Layer 4 of a small transformer language model trained on English Wikipedia (14 layers, counted from 0, width 128). Numbers have three digits each and are written without spaces.
A neuron's activation on a vector x is GELU(weights . x), where the dot is the dot product.
The model reads these tokens: "er" " of" " the" " Cent" "ury" " Gu" "ild" " and" " co" "-" "ed" "itor" " of" " The" " Ho" "b" "by" " Horse" ")" "." " Cont" "rib" "uto" "rs" " to" " the" " magazine" " also" " included" " William" " De"

The vector x that enters this layer's MLP at each token. A number n stands for (n - 500) times 0.007.
0 "er": 427442626407409226500383547233601539387475556529351455433602777635824649601561616476634276517536540600361669199584364647498681422443399509342473502454737499584579318290396417504585581357614402473402363250530670409733509581561667564587385781603561375565614700502816416669578457388401413412555301534284639380627445478592439540382482531442181395611513428590482546615549520471608371499318
1 " of": 476430679544370047320450560388583505588483616613449532548711632566572632531465543552718246499551557476431563420497583636485625669459510390410486486476516573450690333412406518563636539294592389266418389445387624479598654525507524577634446639567482457481583350550585477539461493473482272394461420551378505434629427316587573476483521450456403466508434512712572443596594621477494421574374
2 " the": 476381708458374036346442595438501549596500580542468582495645637641592608559499572525688335481564432518472557432481512652471606644434521371389469535477473620456614396459408592508633594312597449247449440463395628473592612552513536654601394656694531424538678376510473477591499452444444226398555381559341582483570458343484519429517533401416449443534410502691649451544568566485491444551343
3 " Cent": 540550526565351311330445533540491444709200452582263512431633486648786646436505507273660183462634488402527452430422561550638705579358562398394297681382483481396628336479486589461569674378382474514420637640238592281728476874722692529566393715537658547614787567448450333650528476452389304659729342502410657504762481430566139521522326533405464266585303500501604307447583566439693433465389
4 "ury": 435597811565464314455443532264570618598628381396425471432290726618475496449572565373578288537657624546424521425379421770544675626432499550426240472399534421598695263343544515529585677557792459425561506252418782420519535633513740545521438695460549481698569797554446462524497560511583249534747362450246602445642450404594333645454555433369399411595344322320359351483398587440308334942342
5 " Gu": 490443657628421302427517436517576581593503396589198524753671578494749735396498475297711159566558326514656311445422477728392487660508560470416408516429415433434551499158505535578516803463439256401457638387542728366691420835669518499563452670514427333570564588392693447432414307270438342548645315496359792430580600553686232619585240499488339359665437578578480346497606566548696261641520
6 "ild": 508398704663556343390524631496555643571440460539447487528498402590715615548579468269494191521522297392397549410521575460363562521281346425580352548643630403630720418394477544557559898526639523464518397388156757242709540659549542585538356590379495661766695743445598493394441369472383446623748256649551429304401427410810526614609490471393301548517386337527568480326602335569562223651347
7 " and": 524351497516465172392361459317541489566544409545274483469606756561737559455491588483555294608667519424568495416516517677568664787491525455546361452398543498562672415327429433391452452492503450292321519441598592583502692639521402730537532728535491500703660674452632547503481464416403272535618275644245850489573450530641445481534474428417239566552411175472500532570600565469546332611362
8 " co": 462467661483336303453352524379647575607153506669326556590511343626526764508390465402665266337510415504480396395398586675550502665408466424560273691474534427483605565241430546558632688411604422355196554485662658177500636606493637380685431782506501396757755603315460620581509365304441583472447393508247809501651543518607318441472281672558466372649396523647596541560588457680622343388345
9 "-": 511518708446611343441540752315479432679370618451372527590688583604579539275465610619536182658621488470453210469342737447425594657316567377383386473490559451692540430388435458569611683571716594442278567250532554374693632828349476323547455761599522708585433739217459624540297547527526618356672524537361461383579427504526506372485213536550527332628254306540469419535518386614468461734186
10 "ed": 465428635479350263454272713474514516613443537518585437406562516610659607489462479564637197552556420693531413405326734624486689468244396494296396546237600581575615426491518423648757689587576431540249401488431750396481698797680605528495400550325590650500623799488550486481549462346423344370638401443298686295591493582411438526411370726593345573401510334732573593505568454579471270511220
11 "itor": 327636583547408388615478564440379655470514540604376462732726599690710780647406870528655524507510458511496523400489534691492708473290284545460420433412583485666452265424397427442486506527597426492375396448346890250625608499672434519522428831294494521606781520490648360633641315221382290354663293491361619435482410528602487481547352391459220405639571425521557493615507303465659479575182
12 " of": 406525572587359156441471573237733493601452582573313550485786704524627682487480605532650199558487816437360633413522475691563534804421439424461438442431530493555650333279329386572532538316583353276463384253305721506517637634579468560575522623386502401447541595584709481475601583391470434454489515519385749348653522422591506561478476459566318492589465319543571580507568539403573316612369
13 " The": 469404584509458098462461488424430570673482529489451551515581669532634623575548546448695243425583426377436466321515523774503650703439545369398385481376353530436551451401423572596593769364429488276397448365377636423728525806669599681479383571537596285622749537453351508556537530455427352536743371464326641623677699401475548524441379412463433437559384514539742439581499426487516371521360
14 " Ho": 484533587642395348355248462432582512603470492614171659574611491566603588473373578411636238489600457471615448222529590543419660515380575344335300552558480448540662358279390668627497719426302429381329502422526618409815587753713665546583425593541467205903726745323480563609493374324481297436614345412251451627767590449558333675594300711560482429552469561443482382530436312566528452617462
15 "b": 477405499624391336485612605400611507745448702622237398411662650578670450458374522319528332530542386406443535427401513671277684611267547444514334610553623510639728429376606559442530594513501511430256419410266808457885581774461557594669492528546451423626487942578506504529407428345453485471746453495099146466504526490537508370541395498396514434652588429575386446313281454766601396634359
16 "by": 553332617674471337473333624297436696604331615605438577451641818545731480533465580417462378589660383359264386397400291588382611581509533563261244380406686426625630468421443521469485607377412438543252412381541679247681573463552628578538474759582560330629873823414689512396444494378412339392552322520220660520579311614782431479630370527509407449622524490550420466588645592497590140501447
17 " Horse": 464570723563514377606408497296330669717395404466252413453552669483802660378642647351750275485509423425314668247306305675416686550556411288483415389535454422589576375404447507521570634397674553441122592409515601341798592596554631503544585776447589368597759843502638552663448396516544399441563344337322622494750437478747441544439251681509404398534429564402566304524558494493563218460307
18 ")": 364396578390442228543331490360584517495410464461224370469721627441832674411584548505571315483527566482520457538504364548415511557432633452332278690370598464521717215338425536581696709350632535406320490388439597618530565678601529539746540748582441314607685613424688507673534390376458395393444370414322880410739528400557618512617591375450221492654477349386556490589580661649439352473416
19 ".": 439358687472346087310411541434553494568507567564445497526707498570641693557437540595605252455616384549480544442476497602442685621467601455383401547501504565387683378448491594541638671312602420324271465476377630557594634446521493568656464760654476399562618323508522461666472476448468184399456390553328525405570436368513564508498603380473491463538466494652606471657615577497540468558286
20 " Cont": 352534542660379279394376575492519600669534458518213383519770554571834547525547510447680437385476337430362409427570478580597766531369436331404496592415567485557543433253379721592685738511665359455263645656368499373638666866534458414572469721419466278425606286480355527524534338304508575437508250642406836575623442553664488711471375581533528395682151391558634615559575435453450267521291
21 "rib": 494607291449302541437433567452449744779574509470458592513654370530534660607523681278655222518518635478329501596450689581585691341331390680369435625252452520535530338381557512576698716668520404392239311372339732398422649685630453486556219703436561297632542768489368507542543192427622520366811299527400632461490222603479535355733655474513480333658474242540568502422582383490562366824308
22 "uto": 316648630439603323423367468394317659795499553454296575560663501696838452599431706583618375693564620315313645489387551644318580657262312587355385444320568515489511351319412609443580580308512336410494447472409650318463571473601442437722420898612531526492393731595497466507508468423488377643595307548195827524668584538629429514651517602502483478741373298459558282665594413328545262542313
23 "rs": 397499510385510269390388636424416447534626513592339370616443550634910722471468501424543205698639634402360635522455402596570601444513378401227294624486769399728698351336486529482432586366588397500444367458390639512466454662576504584647362762458478480666748761396741483522426313480514430311808275433303712399487630583379588653665395359423519376668438377496541350539586548606625501620211
24 " to": 372532554430451159427197705421679651594469460510356527465779599495723610460406489491574338559616657337413596306551307602599613691453431524520441601491642489489631415244354559565468588342528233217397444499431544556512641538703512619579532785417448467434674481477532464519470640391663485473513336369350754409457574566619529513562550531534473553610266259476585557625646506523611181524420
25 " the": 380475682403382028411455599465546588634413558433449640471607709628636560553527577433673333453516475459466535378494377621509589669385468374439514540521506555496537504472394660502535614441576453251490521445393683487553565702558593666578402647666607465556733505433426472483591491419449386438672434528218796505496549488383501513561464421468504377532288377562684447432560436529491436509291
26 " magazine": 351577668628407308353432402416483542816368470673274584658421559482868667596617548362538156585745531431556402464406355584399667557409380440475331559367468447613507518219534381530721609534639335428219538505299744616705270669625550540629415588505473507743819577308452483665470477309426306377598374455366862571568586391635299626428393475527518457513478420651380364546587438549567438659300
27 " also": 315384650400420264456336612237601523403440460494333424357634684503637726592445557592556261501757516388585344583573323551629569675397382463357260630606619468695527408296419416578650724263682356401370478640428654686456494703504429490662419787625486350617568522508523472610433326398471424451524280615375709652549396403685375519733403640714381555665473327494426466534614423480511316658328
28 " included": 338397608454523185436278596546489438685486568440418466436612595437707760547571504525626176612649670448448520450451578593614719594341415443306389628455621367466444381479450356700627506133772385322320571400377651516481707729581532656573373737483500489609567376426467496512588373384616447428554388463261614434493362630578503556509475486570476600597409496668514526560667428539558385506266
29 " William": 449506566519301242406313425472401594742445458547387507458623634538749673524533322412527115656431534328417538460450418746433697465396463450495350448385630397529519364431430440436484909543458366361259425330423815411974645664727616677678513610419604236580627578590468583459644516514461307555533369397331684481622456474534583630441330517544370474626372530574538497536576364667633509577317
30 " De": 533497499409411319400244504333627498627268448485281480406687473596643830609411568238660198459497280530366396331529573588453816681520646462427435492438474544592661426181533618455524757348259391282248402406377477363776639809731619654684502678472494379737523786464711589504532498379537649451636425519273753441566671503611384513595240544382500456547451384487644410544524403460542475479536

Each question shows the input weights of one neuron of the MLP. A number n stands for (n - 500) times 0.0014.

n119: 521608598769474504497398206589522385398464311472602619552622550526525361395384516468648478539630473490592610530603729648571513304480651503532475604396655427309648546402614500577387351620301550587517500507706379622484587516286163480595530336490456572751454232422434476458673381642486440462660438548586563548596575409536476358507530348468597351353600451592365519433438470503480452610455
Its two highest activations, in order, are on tokens 7 " and", 14 " Ho"

n346: 702550757424402702688511436424524295528507387357417552650454483536568416492585525727598441521540400478324654641490786256553274525624356463580396689467399737386474364474472599297401578348493367342543431418384636327565371285352633468719690464596381604431389553563554578514534577529421692656397762575381474389441451520670687394608518464559387327493482557518405585490726383398321577510585
On which token does it fire most? 22 "uto"

n322: 483429309485526537593551446461349513395423492545437643401521712593338461503454435561452586551329696427500513328514421486589410615549604343407525616405443570382453494503682655427574617323649594561422518503521338623543411610559405729379570563333466410497326384531518466607612697554402364436447334572545433404462831497450459435413404454347683530446506500563538535453437628532419544600624
On which token does it fire most, and how strongly? 13 " The", at about 0.93

n180: 387441520367651693561414515473558591366664423535556494428552662517434392834294510518301266575597572379464541593547550455428381373607858459522454749339507634545376445422471333475409419487343456326606493476503382533528527484520529464650423424558450316383645433575573538516399574586559513452643548555427410270519493544536273520525741467497494633438635783483416416609470507422625603534536
On which token does it fire most? 0 "er"

n299: 579631655402530276606348522500700615387384594525675523539610552680296467334740698479566399481587544330566427469559496375423406484650361684685624473520586591384520518496330593540366432512685203496696405456492540453444548538524662655496358395612659737388383394576258553411630347700594441436496500435582302376678423719308520650613432391530303716225472508605123404545442575538360808316477
On which three tokens does it fire most, strongest first? 1 " of", 25 " the", 2 " the"

n6: 368372528395407705388494312347456432503475534379646508508552651534636558664477536431561562355454421434663544655558449461533559466526432353660574556429433554533365422503492465558630529602506465574494418523365360444449555459436442380703543354587593564328683436563576529419401492366647489576477523559506426630576503396719477434548405424440680463347649337514445404405357420539483536529503
On which three tokens does it fire most, strongest first? 27 " also", 26 " magazine", 20 " Cont"

n165: 576503603471558358540374563573411503460525471463626580472546681320659361503426352490627588622500454529383572601303554451578371449391429591622471481532579537457414602438463572162683286367372473500557656617481481509615581442533559556435574591607500506380513321519642549378301457548480656457575779431588542336371451479332667391530426397579437437525625677626596373644393452540352608605360
On which token does it fire most? 2 " the"

n181: 462720633691465513460456480521500375715521527440544665718491561551247428383588410538464460521620479326556571521379578541497459506587483467592511324557355491387475456421521593397500470386403604538652300460439548497480448526310523435469467290369447571633550463366592451400285555609512464383465549338598380480555753337497478634484640548411503548476536579420575477350396545407598503448696
On which token does it fire most, and how strongly? 14 " Ho", at about 0.19

n0: 502534474376600565454495380492492450464495505444450564537538493513525537441543618607423596344655350383340393595488418541795476476548394705480598495735616431575407611559378357552392435503451430354495383489454446574442454457660635516538484295411639508335453551492432522430472523476585635439490547610553495584487683547500525583466425545624427413596561495497528487599508521655492390519443
On which token does it fire most, and how strongly? 24 " to", at about 0.47

n170: 542419428570802430676448423669369507503493433429592574572349500441675543580399513486599588523393503480474493593472374425419658447627509267516611520467513229410421473476650569469435456387142606558619540483555453243506507598544464295585530447439684477538523444490434510487761487648751417525467630379332417605449538497630473529584601429554390434438470629543590278720421513677599500527280
On which token does it fire most? 17 " Horse"

n319: 622457526373570510464523532592608346392457521408577598514399514379535403430516578475535503457494595375423584604465497550494486567701446550483530491724382406633548299376494497314604338438534557453290627618469401442599359289544631588441704506612364669497423367515428562454407551433512483564368401461595483638480634590653527390521524653533451359531281441509595615489529640382574508569605
On which token does it fire most, and how strongly? 24 " to", at about 0.71

n234: 351516429343317664566513634458594661534542500424510450506528585526389355610608449500521571423641865579380385383408507417277542500579439470456667445454526428558524539340651435698522387551474565481708536470538652487342570384537468352493523542580534503664247496600383487468664611512632428435405362402451539547393362408408624210479517365594478422471467701358342357660629464494733538398465
On which three tokens does it fire most, strongest first? 21 "rib", 22 "uto", 4 "ury"

n3: 339334464294609408500500640517688476255572424655523724539362286559544282423518420577596528591550568273503545513475556675549576278617638547668482507477385424344383270459526437577603480597474700593602291456368564309424426436609679448415497549524581493371388466534711473588663539562424517614352363497661587535570418650513486393574611506538440388500607668359603545516395657461385490457448
On which token does it fire most, and how strongly? 0 "er", at about 0.57

n128: 514154485627337500475459533612496312421813707384649181507478349388719295575520573496559514677383334440727259549581665466614455477575573614741625478515414619441617654737272546500471527686555553504619207626467299496457382371561532585604564608592482582386467382477381500363440507480449639418609357597664485346543631546727380540409584547335340522452477431571420383543325421526693337431456
On which token does it fire most? 6 "ild"

n121: 495565409334500666364594568574409471471344594538599510366629409650440505462532559500567524427379532570391381474476485439480551431423595365588438555461439552468606357500477444450555456557477505465684674521343554347374531485539406276416407556466512518352619310367358418538393488546652446463477630577421603559554402377452558572617437505527507480508410517503376512493530554485579530495563
On which three tokens does it fire most, strongest first? 3 " Cent", 20 " Cont", 21 "rib"

n123: 473553500512581610532488692542428516414632692716391601376506533542469492475430413754433466450599540392574432485581583432611388640614489509483514562671334483682209636430383376453334512346447489558554431411570431482477561446634410459420485601622545367319334440479381359341534512580391610423486512453630503317558709531599417520601552529400497545471726488524474599339621494378494460500351
On which token does it fire most, and how strongly? 27 " also", at about 0.51

n202: 534325386531394298410781424550512360685460483460664657546542570457327361612584400334608568429478651566286464547638590463357386619434506693443590466516559347448503392516362571494470475454659456551543384570348569419604690446513378629372481376424559577500472504325624542386521430508581718470565732442500302596455494385646558354358583469366509385546462609658539630500556538448556422480570
On which token does it fire most? 1 " of"

n84: 552491409405532573486518454592463578509623404424491621474540528456548489691513540573586590562335583611568469491615414608526503515551453297332472521272713560628454467409538539447543512419512494451699491266491404420421440203561320272540833544570564488570657450661482540518511549603404491534419491469459404620529331534436442602285570508435370515547536517459468457735671527381435414527526
Its two highest activations, in order, are on tokens 22 "uto", 0 "er"

n347: 539631540391427486427600520694483468456423542586593461468454590432619500625575522468469522346393622553553560447386578470473447563459498472517575473599590556484382470374582381540630564340641521597508533281522495573459595464588347406461541447562593338390505662469528534458543429489500591363447492518573510481488297429389500377436646482531564442418566571568661527449450383588647632516613
Its two highest activations, in order, are on tokens 21 "rib", 0 "er"

n356: 591503398297620458483544733503510500427551383427729570646507558483484532627401490489532425490767645410476628325329479306638415569420714615312599608663452599587464711665686611740453247507331614384438393620339413534592329500581481358394656442570526480471705388363432323368588500632486517566459624425442341470543429562443330527423742413398448318635517523480567366566384406594585510402402
Its two highest activations, in order, are on tokens 3 " Cent", 25 " the"

n161: 472696482441328250641500410630309357500546751636688578405485686562386477700559461470642518515572340578275429562526537409540577329575633443583486528575608497294632463519521491593503402445433509728438484538497535689562368479322426454650437420614441522376596462456540510561512406453445478473497442765559412455500365389485571627625579425357453478433475542398527343569593591554466629340339
On which token does it fire most? 19 "."

n375: 605457597395461409562651417723516532640613556453379824426470519537439358611460474619509648547350549507598528493449717599609265449415538369516528577596503477418461457486290513424431403672503436536476575729480558483487531581559533553712401665611592423474376275452591448370529513606289730384485752454698394558526364423311765354453559524791301551597473493369467480503416445404349376407371
On which token does it fire most? 25 " the"

n22: 607656373536717630463382497461348531460291371414627491692355606432399492525414598608464582538638607377470652500455297386386390527708431415534478635497438517566295434381565370561404607453644573630494503472509494393389455486420345573531569746412503553398577520448562475515613596441481449549339389456402524491621435368611713526459588387374458488353536599604491480584444379474331546475523
On which three tokens does it fire most, strongest first? 17 " Horse", 11 "itor", 22 "uto"

n51: 509326462413512651652560411471719325408456547274567581538547557794343557561592285637593628801361335529423547532515407585456510461354414526472664538513443543301407382526402363479437507412475500484513452523569480622323526383214500528543455446608367662625567507405401513516515512405513471515658477657586529623503659394434689491626438581325582641535487475401709531593468506450315478606393
On which token does it fire most, and how strongly? 2 " the", at about 0.14

n366: 597616354304576604657488587482561465451527306471551506497302435371540469573419447628601468559470339382581353569582422401429440542542606347509536619518488569557575497509464640612474537623541565436479437667600421422500488439667507633333506509654560327497425331580500503319511559395534515480497484581608424517561298577429525674631604633451354401405430182380509380602464789500434337481465
On which token does it fire most? 20 " Cont"

n166: 555503296464520400509438453506465578471297566126506477553384629524542494604384375583578668473551562458414357398435479385582354632597483448391450367440524612588447445714627491371728469368400551590482743451608527539466512362552614435475606625494435420378497652534583580346617363604646620623445320438521557497529463398438500500602418581523460497385603468455596465278559542503316526506529
On which token does it fire most? 16 "by"

n229: 478464495413586523442710570448412571513626418310513541443348471531379551315446523425449517709608535698544481641589531416559388610548549393553361500524523445541500418545518418490648457431449493368508526669538349596435614420470619485468600542564530451505630689404513489482430411600538324420534535454604471372417478485492451510361455382520493565544598405479579533689326632551469617493497
On which token does it fire most, and how strongly? 4 "ury", at about 1

n145: 695666558614437419480292557369460583695165570485636560592447426490354372395352483412490631527621348562408496493435400513463445352441583531609433466438698483514653519518770487628557356611422584613339407532480413599500231520623504493112638531525523605324705454528613451436464630540700486470396621604493517342593305289399411450474430506477594315432622530490650630447473413550469460389732
On which three tokens does it fire most, strongest first? 16 "by", 10 "ed", 3 " Cent"

n64: 467640476446403645322189503557538661543548561619653526530503492635531539592519421667539629527649404387362478397423240530376482600512326368410492592476473378376519475475405426556356463621337463494645482652638503623448380399509467461391631518506565611474485493602449603551471585449513488483464481550497232598456425717479241535462531432416491590702457509731362591416578503547536602539435
Its two highest activations, in order, are on tokens 24 " to", 16 "by"

n314: 537480326371461530343413553717458379536533700330584618574438579338452506536552444377643697423842287702510518344468439611576338354456456617376519457562466516425419540670550706509457559669513689477385469604530558527374524467639445497517380460365426698503476508372372524560465744536634388578441482652375418750575647446610542513478548375341494466330304344530424434300466373642379635644507
Its two highest activations, in order, are on tokens 25 " the", 4 "ury"

n130: 599494547434555513468524344371273591397515627519708468296468595387520289408495604494464494627443475494551615413613275440600497416530706658546514509358545486390404357485415364511488793631538633399470554512430464667383397491506601500500476527414294559571417679460542571586491410353631590443519602316414518641512429531526577576433488527540341608465564547429387494379500715555521584459629
On which token does it fire most, and how strongly? 18 ")", at about 1.5

n42: 593494387484411365550422630598575568547474689510526547671585656367540488669497481458503329532520426704455395445531660488500484503395646443553427368625542538500442386680558540601506407554330537579435769460525305331575387434490401468373490293440395487701364445420393550542847621509486336509512439490604454387349463670564692385663593377566525412651394675380475455333503239637558519473609
On which token does it fire most? 14 " Ho"

n54: 635680541397522432537738407455485470417519403586417599659428506561515333493468512531503491532610348552494653635524484556607395255594586448331488585374408491574460444421667576563397408466273703488414516461400360382567542531444580560375435414726334319537497392556436460288643360448704362442318291427471616626599464415563387528507670569654558423301617697414575453639548568575548668532525
On which token does it fire most, and how strongly? 14 " Ho", at about 1.8

n112: 554596503302293297547388374620444466534640479434513393603575351413570720562710516497594626577425290467674480542454490420532526272516596427400575529467671600445490553464621512527566718617682454701426490523544507649312493413500409618467480397497399567445548558550468580612546462512466685478340604672445395351538376540449306471273807389578485574302516370481440648606523487500403676378430
On which token does it fire most, and how strongly? 10 "ed", at about 1.6

n327: 620560573385407486497449642452278339561573730466344627652543449545340583395558463698419683588639490384602513583530372372666446384603461441414521626539560423389550573592591455437494539619210630379535391559684357353494458463595451639395458599405331601512494612627452632472470665308643327414500487507497432521556523509459457547629817609442436621538296487529460419633420503328440500565538
On which three tokens does it fire most, strongest first? 24 " to", 22 "uto", 14 " Ho"

n320: 634641406475475631472311295525424523668559594303386512821605545573467340534597537527402509425603405404513497633527580445578427570436494455415382628449285543493586523601584645728531490506484416423741315523562345414409529537259452450604439513578338330464478547393446703509485577509646490640331516493604603518583553458372438425524510612564524287434506528560182546509538513407314555579522
On which token does it fire most? 22 "uto"

n43: 552401600651616589536451479448480502565569576492526609495491396589509480619304302437447509567443464457584520462423486367578582427441570493475476505545451502431690438608366487504507373422440522507659531488571517577509302572481541461478578586514564474525449354514491466516402518427458498410590490427612498500679549593592464472443538447316473545465619633479477475502656505495505395483601
On which token does it fire most? 3 " Cent"

n238: 520354546492583666360584521615389402278465454351571561484444549533399543358594415450549560652279517661402483662559519432449454649342480500497444421650407524468426437315568591505487522369514438388500481570449450505563520413469455514599503538517658538393604497559598494478362366505523442545415429526470434379574676666575591624544469396563589549524714449451516446349650375382666487472508
On which token does it fire most? 6 "ild"

n146: 592478490285481631585551565588587395338442476583581525439412652461503415411459563448503475439471340425500564656570513447544519591507479470550557740756526309561345506400634715442693533452334420428435526736598586448627569612400581478707533516341307519355503467477516473510423541474355659413328638588629323388469379485478885579341682506397401500442480510510399516547545401661332421401296
On which three tokens does it fire most, strongest first? 15 "b", 20 " Cont", 6 "ild"

n40: 621405675291696568413510543519389375620456485425589497700494708545327455286587572462446580617403483390625380497503632597494388394403390340602560481464423512274587465428547625590371585422351600659452529546513412484433614466431632611384416688303579427503615428477506457307503450351406506279529487587644539565413666552409653302599421402528515571399575550474703469426743438484599556533711
On which token does it fire most, and how strongly? 13 " The", at about 0.59